Layer 3 of a small transformer language model trained on English Wikipedia (22 layers, counted from 0, width 128). Numbers have three digits each and are written without spaces.
A neuron's activation on a vector x is GELU(weights . x + bias), where the dot is the dot product.

Input weights of the MLP neurons that the questions are about. A number n stands for (n - 500) times 0.0006.
n29 (bias -0.318): 393521557715523817287204407544650413695324396420641553525329398356541593660516391701570286563445388396525488346551221583295524663768321602403736338627464393576437546380512661429543318489647425632434508409556619644636544507526712421604476573646662466587544357543572536537546331416437541703607520456566347198482369324416527409532463422521284547319340575316409267515759661509500504519402
n35 (bias -0.309): 369421603686394578259382627382390481553607296489625513551340407699383537471593777594671628425473500251516504434500534392609482578442327452375541497627450525443450445473568683530441468459655245455592482388506567464891584571652617458528316443658510546455363318611516622757361530706669537662652356547490643394644442654546557450504449323287394260403464353577579326500526514454454616423514
n82 (bias -0.287): 636656111316528482536441599537554436298595665549742436438555497500504285486293375525750523601524617380408322479276612553437555542507512274696424649447503426416586551586529508610579525541496562515589445616620327417405429391693731439372682503391524585681388690464520410459735412412533517395351407473487262481476407565606410322353442586467372514477629407645427546601807648600351518496619
n94 (bias -0.275): 674446195593338483389430271512342891442365496223487458547587515550647492180535454489717496445575312541275513471545175593440526542552346524304455519650390574622449580544487538448546667548375577371675487462439381516842548348691670329304522433831544667537513435559309447396767401409508619623854461644749546322647261559380689497315395396485350496550550593272724471444558669510458471701416
n95 (bias -0.279): 466595669359323191349379386472440784568536552437259546865556473411585127470504530470627666453408597588366379634384480682281278570504369566438430697702305382528650596299521410521458619320769533450631785573766374429559282419581527409614496628716516362616398215444524661415496383450522290456735453447540486535500594449277872387448557594426597044547466516441546412693457616724606374688538
n97 (bias -0.307): 382770365216744492504643610508749660496481512605472457582522361516528440564646607660575404696504492375573496565514380582444569543477338685262508401575422375563672345393476434641504626279514404386662496404486496485638414647586681530646566667669403158589339144564533473470329594449424684631669337421369612593580271448422758392443542386336665116428349260512592667448529432463409555411389
n106 (bias -0.164): 635399390580387530531290616597163584516793419429416435332409340655620604625329666593459340588560474481364396496652493478521322459478436515465482588335302847475416572318272458503662383558392430424357687753699444496744525687712505532541476677289436476463484514713514417608400439289619403464631446475504463282445278667377379491457656460531500489648583544474390485686604569451278459304542
n117 (bias -0.344): 454977560507600170449482496568663511461592615457456533603655399236377486406587698525516561650653554418617599609197285560500666691673478718440427443471520728449525444236413375494337328344616430469604310584441382389565394390510523481457380463588500426472474338446497521410518490571401418832416473356456346480512517456685522373415580320457575328572594604632461642401576500411493375535580
n127 (bias -0.364): 439566436609688325625444783650314472566571486639331452367481575403469575729565535504468649651384273413768558352500259667293666524765463586395377537456446517574478255390124505588495334327389526355159400545636593488826646429525790509723628545406500362402363476619321480538323246250460575629563481663546500131659428699600332346468661433484557602572509216444791444525584420531080687586460
n149 (bias -0.277): 700546542482533391507503450383384684422582531523540458537763563403437351339493490418624542679625527418485524648323576478226466555353321607483349540503453299384409346375557470641221493519646581511573617645503289593433453402715479557447680597361343259588410549470605481471510475526554481408515458449604467470733442510566353425414715605494579446421580256559620366623729685539487533582691
n227 (bias -0.318): 557702320599410406433234590457465609478535255179741441454505269529510535603331447496605461596721418512728517692427593731432677496591482404257663798675380634454471314258388385500459574646415360338381508604515348569474496351516259571287376442667391642456697462574473699602605344415437488473676573343632329452691524558687471465424706319360639504504678611268845265508568454505500162536583
n228 (bias -0.317): 441896587619523628484473391370345542613378677342729507581423175657491403531488637662486314635412379620507564605477489619620664539541393473719439395516500519485543449281539548565370488575738409308461440369518504344816426649474490445543439478504570513565655101610515441343531107600639612708510328541537611458487534492237512427653372583605512243432500443461611535393769476606352341385563
n237 (bias -0.240): 739453312440471518470332681614349659769507414471662438430284352580611531595508573638493434626479311608618496330595600569524537537629506472568482372413438428507276452574210626515580594588496175616729425592450558564782635503486426265529633575511448614362489507317500412458547365353378555631529374542524416576541493434341507437586686636560337485314511282219706514593700434509170482511526
n247 (bias -0.329): 227598492434532472382265345386485483406462356488557518640650181548519515452644376518536653691628440258685533668547564662412475591550527246230345548488350524361597595631355352413429572292546488513440166488624094589951576542633566418552367504557401452480659474625440509554575378634724588595828476725477723478500574480377456469356523350615488273577415461333551323341728484350560528433524
n248 (bias -0.164): 530520519503503511514498487510499504501506506507523501509490506513459506486512486500479511499482499504486500498501499492495496496494517490493470504500511508507521499506481518478539513499491516491510534491505480506511484504479482525506494514508489525489486506500495526504509513493498520517500507509474487498515511500490496507510517509501512505494515500487510512496497505522512503493486
n254 (bias -0.246): 711444496391630444580295474662529551351640491694412437694711066399669413724601740907532620473484617621274269434190231475490420476855601398722487549340574504299416656462588651435505513206615559523544437593686417342491454562413711416635541373615624505351441680131305420333419442290620624575395485471385595358421551500573618425451408437399760390464219374643513684715564646536487608513575
n267 (bias 0.010): 702385438409614449490553462545422611507536320393458471368699635567448573446359475503538456539572541591479267526523602589500480456488459181592278462390434506539404561417340322468669538506460593632544493678552416565439551612597561541459771587319572452454447485378364522685600530206439672376506500630518444405558586529402506473578475552477405494529561153604441425379483593493402616659737
n282 (bias -0.282): 624477483600479663496479659484256372546586620653758457548671262431748352656259548603422372574370616568372359621362451668315336587446507622612584508299395491585509341392696650489119560421768261583491447399602505287445488673492538263393927431531312136307360425600568589434547504606456767553554391525614406656666262287517504385305521442349676513366331496397702288660844705728689573436504
n300 (bias -0.143): 491491499498483501489504492496503502481506484494503505517498502503488506492507491493493483496494508505486506511531494505500508488504497493521498503513510495497494513501498510493497495504478503493508504475496503502494481507485500509503506498495475498485508507511493485484501507489495499490502504507480487503516504520490488501513513502499492504496498503513509494495489490512513495500489
n318 (bias -0.319): 407590405509661473544530570558405471507643562620657500436482515406433208239504342503705429374437386520509565453572213625663641823439523608570676403627453394389439604649385413665474668406403353428631497404494589416521660384388611316513546551466478642539381333602509578506335414470555433510605293481417493500553627371633490355704542555429373466482385497413569593446639446547329517434429
n348 (bias -0.349): 418584500566441571613554437372612672513395809301164454582348525659444462365592350510687534568511390461449581763388530673483362579329209404521213533657470711259600575500428544638635405317300473432393345476558446496710661428658404615666442567596803470492533431424368577579446669640560699741542513662549422496482355596206631491358431473401472600482417557288747484249406616272559477578321
n360 (bias -0.159): 370415492307375046593545488468299766585730470417386508247279485437529412386535366430785704347453417442620423593465385541564466576680496304695330519334441541394525744661462472646412508452553577282508470483656451275571560488436388698363365555585793590211291646677391654684689310364746540468474454739480623216443548799421403526629452392685338403668433379525488512508546344588387653496778
n367 (bias -0.296): 771322579472631373539613500540492572112694469563522538364538099218505419165540406470655202344620606264429591719475516602556408765533391562278781357466392500376453627628289586433241564364446496555402408665446450405509375590650348353419487536760375514371238367341516638366802528571509508455652345594488626407476549324483496360215636533496466288601654652635583689710676573615632593655620
n393 (bias -0.227): 533619420603529199538536673555504166288668797606559500434609451430456528650365500427455574764364434578806399630476414708441492640551627601367500358266550876457538677708504634641564430154524343615380308513737426404474590346362489491648681640189594442178483485604358410417439551467513587606412437480492446519514644383504371287538723452408730538413458504344629512355587416238521304589604
n395 (bias -0.299): 631387566391643529685252412564281585337516569367402626628751439407441593615589542701692326611723567412484569544520328455491318504512464307684386672404516550116530651500202282539873399272291488401513561732673442425581620601689607314782478512393804486249390360317586612637413568413534504420436439283380477576405414589446466325444655573516638188481581402559405658472353594371546124475555
n414 (bias -0.216): 402605566597453514573537341542330533613581451328469445484489392490492581538511531644525532541516364412506555583556429517429483516539346610528675434405494591420352326388253454537357381457508450485510419586553500487858429822558357467405465423562468493371557331473633351441523206477531413665679517513481738198392632455517449543325766490748459300404483533540397574568750586472425534396411
n439 (bias -0.173): 584569571489460613636560464361247517330639734564397456565446357851419550586303528629474487516584516544571533524548404426616604589582524682508622372399534685225319756359320454544545318547416587370492534686681453402509550721554516417569411836335446474508593104541443491294448319348644566604362462473485318371665445582528340484755833434568504459207525363448516564373794315385273420340582
n456 (bias 0.035): 396583555385755528490402547610591331604544487586494404485328593544482548528233453541469222560518544512587456369511391546514548423521492348656385512367409522553664288428484322617628481488514567467444494567608592494543432768497726722472503620379527152439363408657485640458589467310411577562595521574559490525359506509398685449551536464586543497608374322500418491343626352482357389491522
n486 (bias -0.277): 569773643354448683229386298543574388657546674507500473751430425481513048440528406603517225576454586574629412382473329453405415565579442423691562416645440389627269598485496694656479609482634150592432485485507488510428611715475629407747582606324536606324347535250545526514585454441492550350497582740472492527445435348545515494604489514451493443387221507429467411767407523540388533456761
n490 (bias -0.264): 337621558526528595471538486409563598606550583490715462522310526610326385649589578727500362346706616542582374265504523480589431548442252483438565559584464503311468332384436460574281384446545332511549700478564481605579413581631500496535603570532490393662677623536520414733375450559418493517513458787660512519312432675503621494380524266353813611203447401402562375410646525264437483323368
n502 (bias -0.223): 638364274379365581614519512493522451479602456504332409254334584399673478325378477524669459394402554332371555523372412586560262556493265557371747622492500554391071656631422808687487639597393474331519620704630455500492592563610603425477327722469526667530452543196655536629587430683320673518455562246328344392526425484546422403512440559504546582447554399420662325735461543387446722819492
n509 (bias -0.269): 572496496415625526485349445594535563425399515460429513758698470393491412337453504678634395698542684606599275646513430524492108389369289364726347298416441332358626382560459397580646372429788564531610603541634344589551549535535683369727611684425556273525323321556616513514486538536425518413516559426451520613450368485227559431481457571527577313234659361580317442577446783595599496587682

Each question shows a token from some text and the vector x that enters the MLP there. A number n stands for (n - 500) times 0.018.

" Mag": 524490521497509436468560501464379532432493435582421764509503520460489512434594462482388510517458521491381513546503536377480511441403662553508495441465534490597540516533512477331468484457492626528533461475454546445372421389400524528484531444541396502566482405492563482402475603556521404472376614438452490568626508447639471525482503723523426467504598514613468516617500532563635450515515
Which neuron lights up most? n367

"ly": 448481465527434489508454476394543465552499515567461647498441608577481562556520490512489541495443466530411499462548470199462501383494755428505553566566564492619593555581514503432512554582514525474455454447445514560428490360433508509590439514526508559623526599594413443455515582484559505431348634476484568424502413541533510625512326528537404429417532514527478488472495465525510571194520
Which neuron lights up most? n360

" van": 446442610454466511558576480381486480526470615583490518503455707557467567451590443560398470495448459504455503515528527358519500409363462563527530567503525415471526502594526503705585492521490618520549462478480511470372557469498529508549462536473422495606448565530540467440492536517430515448340530430409425633475502493605445588439484552679433507471588565434473514393334472498663576479426
Which neuron lights up most? n502

"On": 510473431556451415380432431406581531561461443498562479508477472587477484559586455432330513481483513618468507508528613483498534359423523512476486343599524493669501468423505479337437493615489491505458519483507527589472376543531485561457466475556504510686539531563575484569516547488500432422426683566609488626540445466481514636514431492414488561452686452527511451457339527532648545493429
The most active neuron and its activation: n490, at about 0.67

" Cup": 503489477622493590512532479474410512468434436416535681509465459557465617425543522446444496509483419587596543502549572397564595455418463549442505437479559522601527533424500482374488490649489571505502396471218513453486457466421498430419349463543394556547615474518633465439554484620405525541424581521463515581501538440507414583469605599543415537336643567510544490467561507551561380322446
The three highest activations, in order: n228, n227, n414

" a": 506457594461512542516528490467400527474519516531462444509497435556507483457559512392360534485429498625553485497589467154484511173640551468615469510423540488617538486502514450374533511505486534522459469468460513557446563528456498567575480426462430520469498457522563473386517528515502520412476623542461585527516506401554503592562381620617429519503489449549396546496396485534540569458545
The most active neuron and its activation: n486, at about 0.59

" |": 517451485417470516530518436475525490526481449508507718487508452473504535493618496452434528509442440504540485500620588419504505347451616473496511512486502512544470535586441476271538531544473490529505458546343486563472447463431459480488446478554453521572523571553538483526476524564462537465502554524438521570475519491476505681446527598537363482480494543516495501461374527458563520450430
The most active neuron and its activation: n247, at about 0.13

" qualifying": 460443592544419550505476417444391506502458430546539834512478365582484529551594473478468484522411378564639539498557475264555542339376564504501513527534522470604553506514487427333487509515512536501519387468413488583495501508582456497446428408544355535530550504536528514490513490559434459548579593510375561562493530374502470502529554502598484468449599667554484468423558467539595529168461
The most active neuron and its activation: n247, at about 2

" 127": 489525524508569432509548413411522463502458583501442632504488501507494719498629469465297547522506511445483533519537581437513585257535693609483433469520540508648543498474494465350502526507475529469463399477197541541486492459403476536491416407599445488490501571518496495456506543453407511513460530511463607513517434549571555756421460518559482402554516556542454568432424525470560510385416
Which neuron lights up most? n117

" to": 471515456529389479478527511509500472499589516517478463498462561540535482495471425462405556510332456598473460465596465473490502307404564508455575402475519470630460486543534547426494576621518543506489496462708501576431431389497508560509522517451492506554498583607509426438499511508466402468476624556422467591533566481420481578518399656530382549465543556458546564557438508483479669594497
Which neuron lights up most? n502

" U": 488485502510474428549567535382449532495473508475470695498523601463446487509539477446453480498474501426501534504507566255517547379349574550565471554557551548592524501480475412394515463663475629488511428484287535556372515260417507551464444419508335532567534499510522461415559508528512529487343581459465469549518511439631396520455509772573377522529713555629506532498544580547600466456543
Which neuron lights up most? n149

"stit": 498453452522494490448526495399496516504534574562411511499424424577480545432674430501265533508399444702448543549512512592521525487567506569512533558515507482552504506550517465527509575489470558529469441466469565521446450437400481522525489423578423548557502468535486513361430430506486445441457457555374527539582477279516563532527490618488526452437529596550568659491454520513485507640430
The two highest activations, in order: n318, n95

" 1996": 499495524514558465495487494552512499553426405501415748501455548448481642518621461462306475487454466477497560495527541512488598302477605636513524514556549465679563455475492444462489497545491594497536470485138521567518391497399505516435479457582350488623513481451601498495536450498380474531482581411395514556551451402549564616500484620572473435391538587576458613462500461536435541309400
The three highest activations, in order: n97, n414, n117

" conc": 508472518560477671513528399468469498469492488568390625523489478528531658529475449536354548578426475657526487520521488448454461421455623530461518497518536460584536492434555545296465505494492526508431467467509578546439418501481520496537578482512363472543502497539459503480390634522389503481450606400416492563563506457589533475465536515465468516314481623498461462567509476560667454450423
Which neuron lights up most? n282

" and": 534536477543519523483518536439441466486456456518475639505498621512522512541446469460507530519400479436445494457587548319507487257571762512508542447477584464600481552555517459423485484588504541486585454445425493617459448447398514454454494467494494514519502624554537462453453548443513518444310694517426497595469493461539447498534390680550464623435568543508419487580589513520519544259536
The most active neuron and its activation: n82, at about 0.41

" year": 484531423563508492469492401387530522495505515518534520501439585475521625436611441425423508467391410545440511496545499412488602338434656662419560497580537507636480502598511501369481495648484535522523417458015494585532495414470526500439511463564371539557551533564511478448552569530429619485440544525508530533540421395598530518475422504506479508380627596463463566444457517531514553373381
Which neuron lights up most? n94

" with": 506501548419491502523544493478531515466474481477490717513507644590514445516549413514563547508429317579559497478587514197491489215390610555483479528566559434572555512492503506413518435625508535473493495460492468575445541407452487456491529557495510511542433622553478475518473598482481467472459665620448522657524417567428483564531382490526452550451561337485506502426458413481516536389480
The most active neuron and its activation: n267, at about 0.17

" Denmark": 472503578538551500551591490405419507517388491432536646491498605447465509496588461484423463481448420442480526454556428328562591431297463637529521492551560523608512508585471499502503481471517585496554462472274582475446524481377499464463417460555358557594500483550517475447428334576485516543466528535389515527438503534532504616445565593660429563498545575550492589422521524504586548253379
The three highest activations, in order: n414, n318, n228

"-spe": 523430491584444594502493449450406481510521480457559620489473516500490593457467508525333534487413471493354553516516439360558540442456582525506555386460551502500545536644531525489494493530501588496501476471529580459458534399396511459530473404449344546380535539633453440389559456613528521551481412414548542545538493417485439562480513500562471593418442602435471554468692498545689555411479
Which neuron lights up most? n282

" its": 489483508384481564515589482418508491507517498529465612509493435539467490484506467405238457462408490672452511483576479220493573160496565459583509464513521487695539516567527490461490527588548567498463422445445545494483533572417510576557479472491468487557499391569534457457514550597528546473450540567516531565456472477551537512570352658571430549434607475500375456452543506535564558324520
The three highest activations, in order: n228, n456, n486

" Junior": 499524563482495551454589483380471491502448643549491774515452491486474516509636435439347451501377362519527568498553535285514550343443641501555459488540584504689485527575485463437525508617509512484525372467248525509470551523386508486533448454472449513520560543476523463379532565546450561477353558567465564546514415411570488496523421703598399469370579520524458556470449445527504549250531
The two highest activations, in order: n486, n228

"tegr": 475452529484483520477572536348472488518489555545444738514433449548459429523602441480319507491373446593459545538522562309484537417457615483481466541581569444632533536623542501555472495559544485501467481455468519497430530469437481455574426421511449528511524423520462477403490472579577545471389668608402528492527547444537597537575363553515446485408589581526460505444288538532593592354464
Which neuron lights up most? n486

" merch": 465547464554546566542682443471556478434529567599482598498504596527493451429535505380404473518285422576388530531532447543533508480371577590472467402502514495547535539624543539532468461469523606553497434447476556400437465475377513550575494507454427512578449436618492504368371563550531446470474482534464542591509525453516522606475443546481465541457556553462528486408476519513651441502391
The three highest activations, in order: n393, n318, n348

"4": 505496509664515508539518477405481467567495531508383543498438506487502714559587455488359526508416549533546545477506547419510588233567644574459496468465597500618519470468510493299519416607431549457480438489442532541505494347387515558542417396545402510515560595525442459421552476465473462501382675515440539476499487555564492615416457634520402555537497598514464550530503529499542506485446
Which neuron lights up most? n127

" al": 483481480521512481582484480413499557467487547490483718512501620512520511501548420551636538478354522511551480528516480171520472368339648482540494509521563509459588539551527473430523416592480548488541439459488517494398517394386524530525507518427490513520438481600541466393535666511536466420341628408440487671535440467564469512503464607539453440370621539560474547480386481562629475306503
Which neuron lights up most? n509

" families": 503504456737549503570624512419423482480487518506485621495499524406493581500500542415483515439207413568529527483549444309553505422395677579498535408484556520547509552598519540411466425541511524513523429448348575445539488393369492499590459449501505529482480491629437463457429613591510517505428505525471560581485456482446495596521426587483419537351601572573494511520504410552619508328458
The most active neuron and its activation: n393, at about 0.41

" girls": 512492529551498503525651496444361476484538521560531710498447577461487600543547566424411543461290387509562547458565537220538554385369677527506548520472566501620484504598506531376498497588504473487529377454375569443462520472389495522526418457489406553466506557540500467452462631682486481469418457492394569608438499479632462533501471619533421528403609594516494537527367395498502563253484
Which neuron lights up most? n248

" complex": 484485521438521612550610428403560512481396595525447739516464367558505447502561476506482465501322467570452521486572508243506549373395409578537490591553529495479485509396536505311500494557504505477476477449349556633463524390516492558637430517606510510630545444560519502431458595618465554447445477457363453512447523479560510601503397611533483559448634569461462499434408507503542497331390
The two highest activations, in order: n348, n228

"ici": 490497531622470556500521518404419514504491550533433604505421579455487536482577477577309493540435432683541501500520521212490507469419650574470629468482550442720522519522531586455514420491485477526432378470508599470465506455295494464565403604513391485441483436508521492365442549525450443505426597513501485625554537476541546494456542685518452480428476588525547491576446447584588532314452
The three highest activations, in order: n486, n282, n439

" Since": 494488530476448555393685487467488486575478464562523478499456566572464485510563480420323479459415479533372510490544636485467602381374530561493511441603523448636456428467536511546468581623543514487543505458355533500479466591439472486453495511522309485549547423554493461502531471514519553512415475575538527593504495589557507685461398533572453547431543418420450452524579577549603542428529
The three highest activations, in order: n282, n228, n490

" Budap": 463438530565532558510624464426441504504414544593441616498476567550461542540627469494306493537486551490487546514511535260507524461341497532518494422545532454575536493522510473449487477420482516508479444475549593448396549495387479573518463497504342510453495560552445514439418463587537531499417556505494539494518573553632455679335620551604451502502471529536472479526571597489695520310336
Which neuron lights up most? n414

" section": 525466487454463534553556431437374530428487545438489753507474482512493530390576496468469513452499508601364541545546507238530587317521700549505444587547556425546483514516526537367462452644501548478461384462155520514505462402510502454471452430568520532480503436529562485505550566541493536490433502520460525535512513517587556574561377472478509479490696582508442580400389456525577483357469
Which neuron lights up most? n94

" 2013,": 530440492471562509525587556447485472524470479530483545498415509592468676505576428535289510463404494645453511497568578404481616315444613554532527487560562405617445422526505498543466485591510473497509491454179563519508467572404477488495464449540424491559553504525551471550463435528473649517367558495434524555489481529587523591521489542602426522320616538476468534434518490503506554375433
Which neuron lights up most? n237

" 1990": 486504511413583420532542479535502490545431401530455540498474555417486651506585494431281442468441476475437550496520504543526606298449555671525559452535552489628534470526485440476494473570508608502573492482249540535520453512344509564484469396566348486604528440469626487411533426511437475556472555387400502531510525331558528572501476618570469491404603601543493590462512563531498540391402
The three highest activations, in order: n414, n117, n97

"m": 439478524563474467567494388420496518545457504515530690501460586432475521515618457486492489478471435434452521481533373216537629439464680580527543459504597485615492585495504501369510503564489578514497445478392516492397534444337507528529360455547470585547520517486528456394479439518526558513397720463410496425440560450614476592514435500556418561547460627505476537534360587506605515321410
Which neuron lights up most? n29

"6": 513490489616547473502445472428524468568478508531398641500457469477486741562600446475370514517421511454551550502505533511498613263587653570451486430488583524673540490513504480332535453565433591477437433493454536555509474383391522549601404433539425507551540577509473470462486492460403519513418692427404534454534454485532520567445454575482462511505471556513488596501385518474491516533414
The most active neuron and its activation: n127, at about 1

" H": 529483486542513559550618481448527483486449582500505462482526672503472443468478534445431555508398451543467489522505564362529516388406583568554487481502577474596450492533514539462488477610504633512450430484508523529314462345405500528475499498470417530512489611515537459428506458546469577460241630468473444490543566520624398647448453649550383616458565467583523524457478542488577572543472
The three highest activations, in order: n82, n149, n502

" led": 467537530458552515415545524465628473485519355609446549506497502574501533434661459447349518500443497537509504518559512386548538394394540520425477486479531506530508531548513446462506455518507518529535439460604531526514347666534531574510413457484400496553485482503634548482383516546455427452392584610383583725498561368475580501506425507523541447491517480554478594495407486508518561239418
The two highest activations, in order: n97, n456

" convent": 464504601556465450501607417445390487459476569547471775512455522470513487444597479491380512519401494550431553501545517382493552376479609638514534539477528481531551487467522487439503498490489506473496460455436561497458484288510492467537442457557448520479467394600550491387449631574442427482501436472384543741506512458580559578472441640624463443554608659515441638526354443541585379405387
Which neuron lights up most? n95

" of": 457528492455531566512507388500538524488545508486516702519448493480507460437592433462387456486438362729497490464606423158501571218337527548467505534504508438516492536539533507350510427594531580555525463467445496531486438354405535562555494557522527508607511517528585456461529458547499502456431658513474514533448517468447484572474406569576499563501579547526462495499404574467567488422483
The most active neuron and its activation: n509, at about 0.3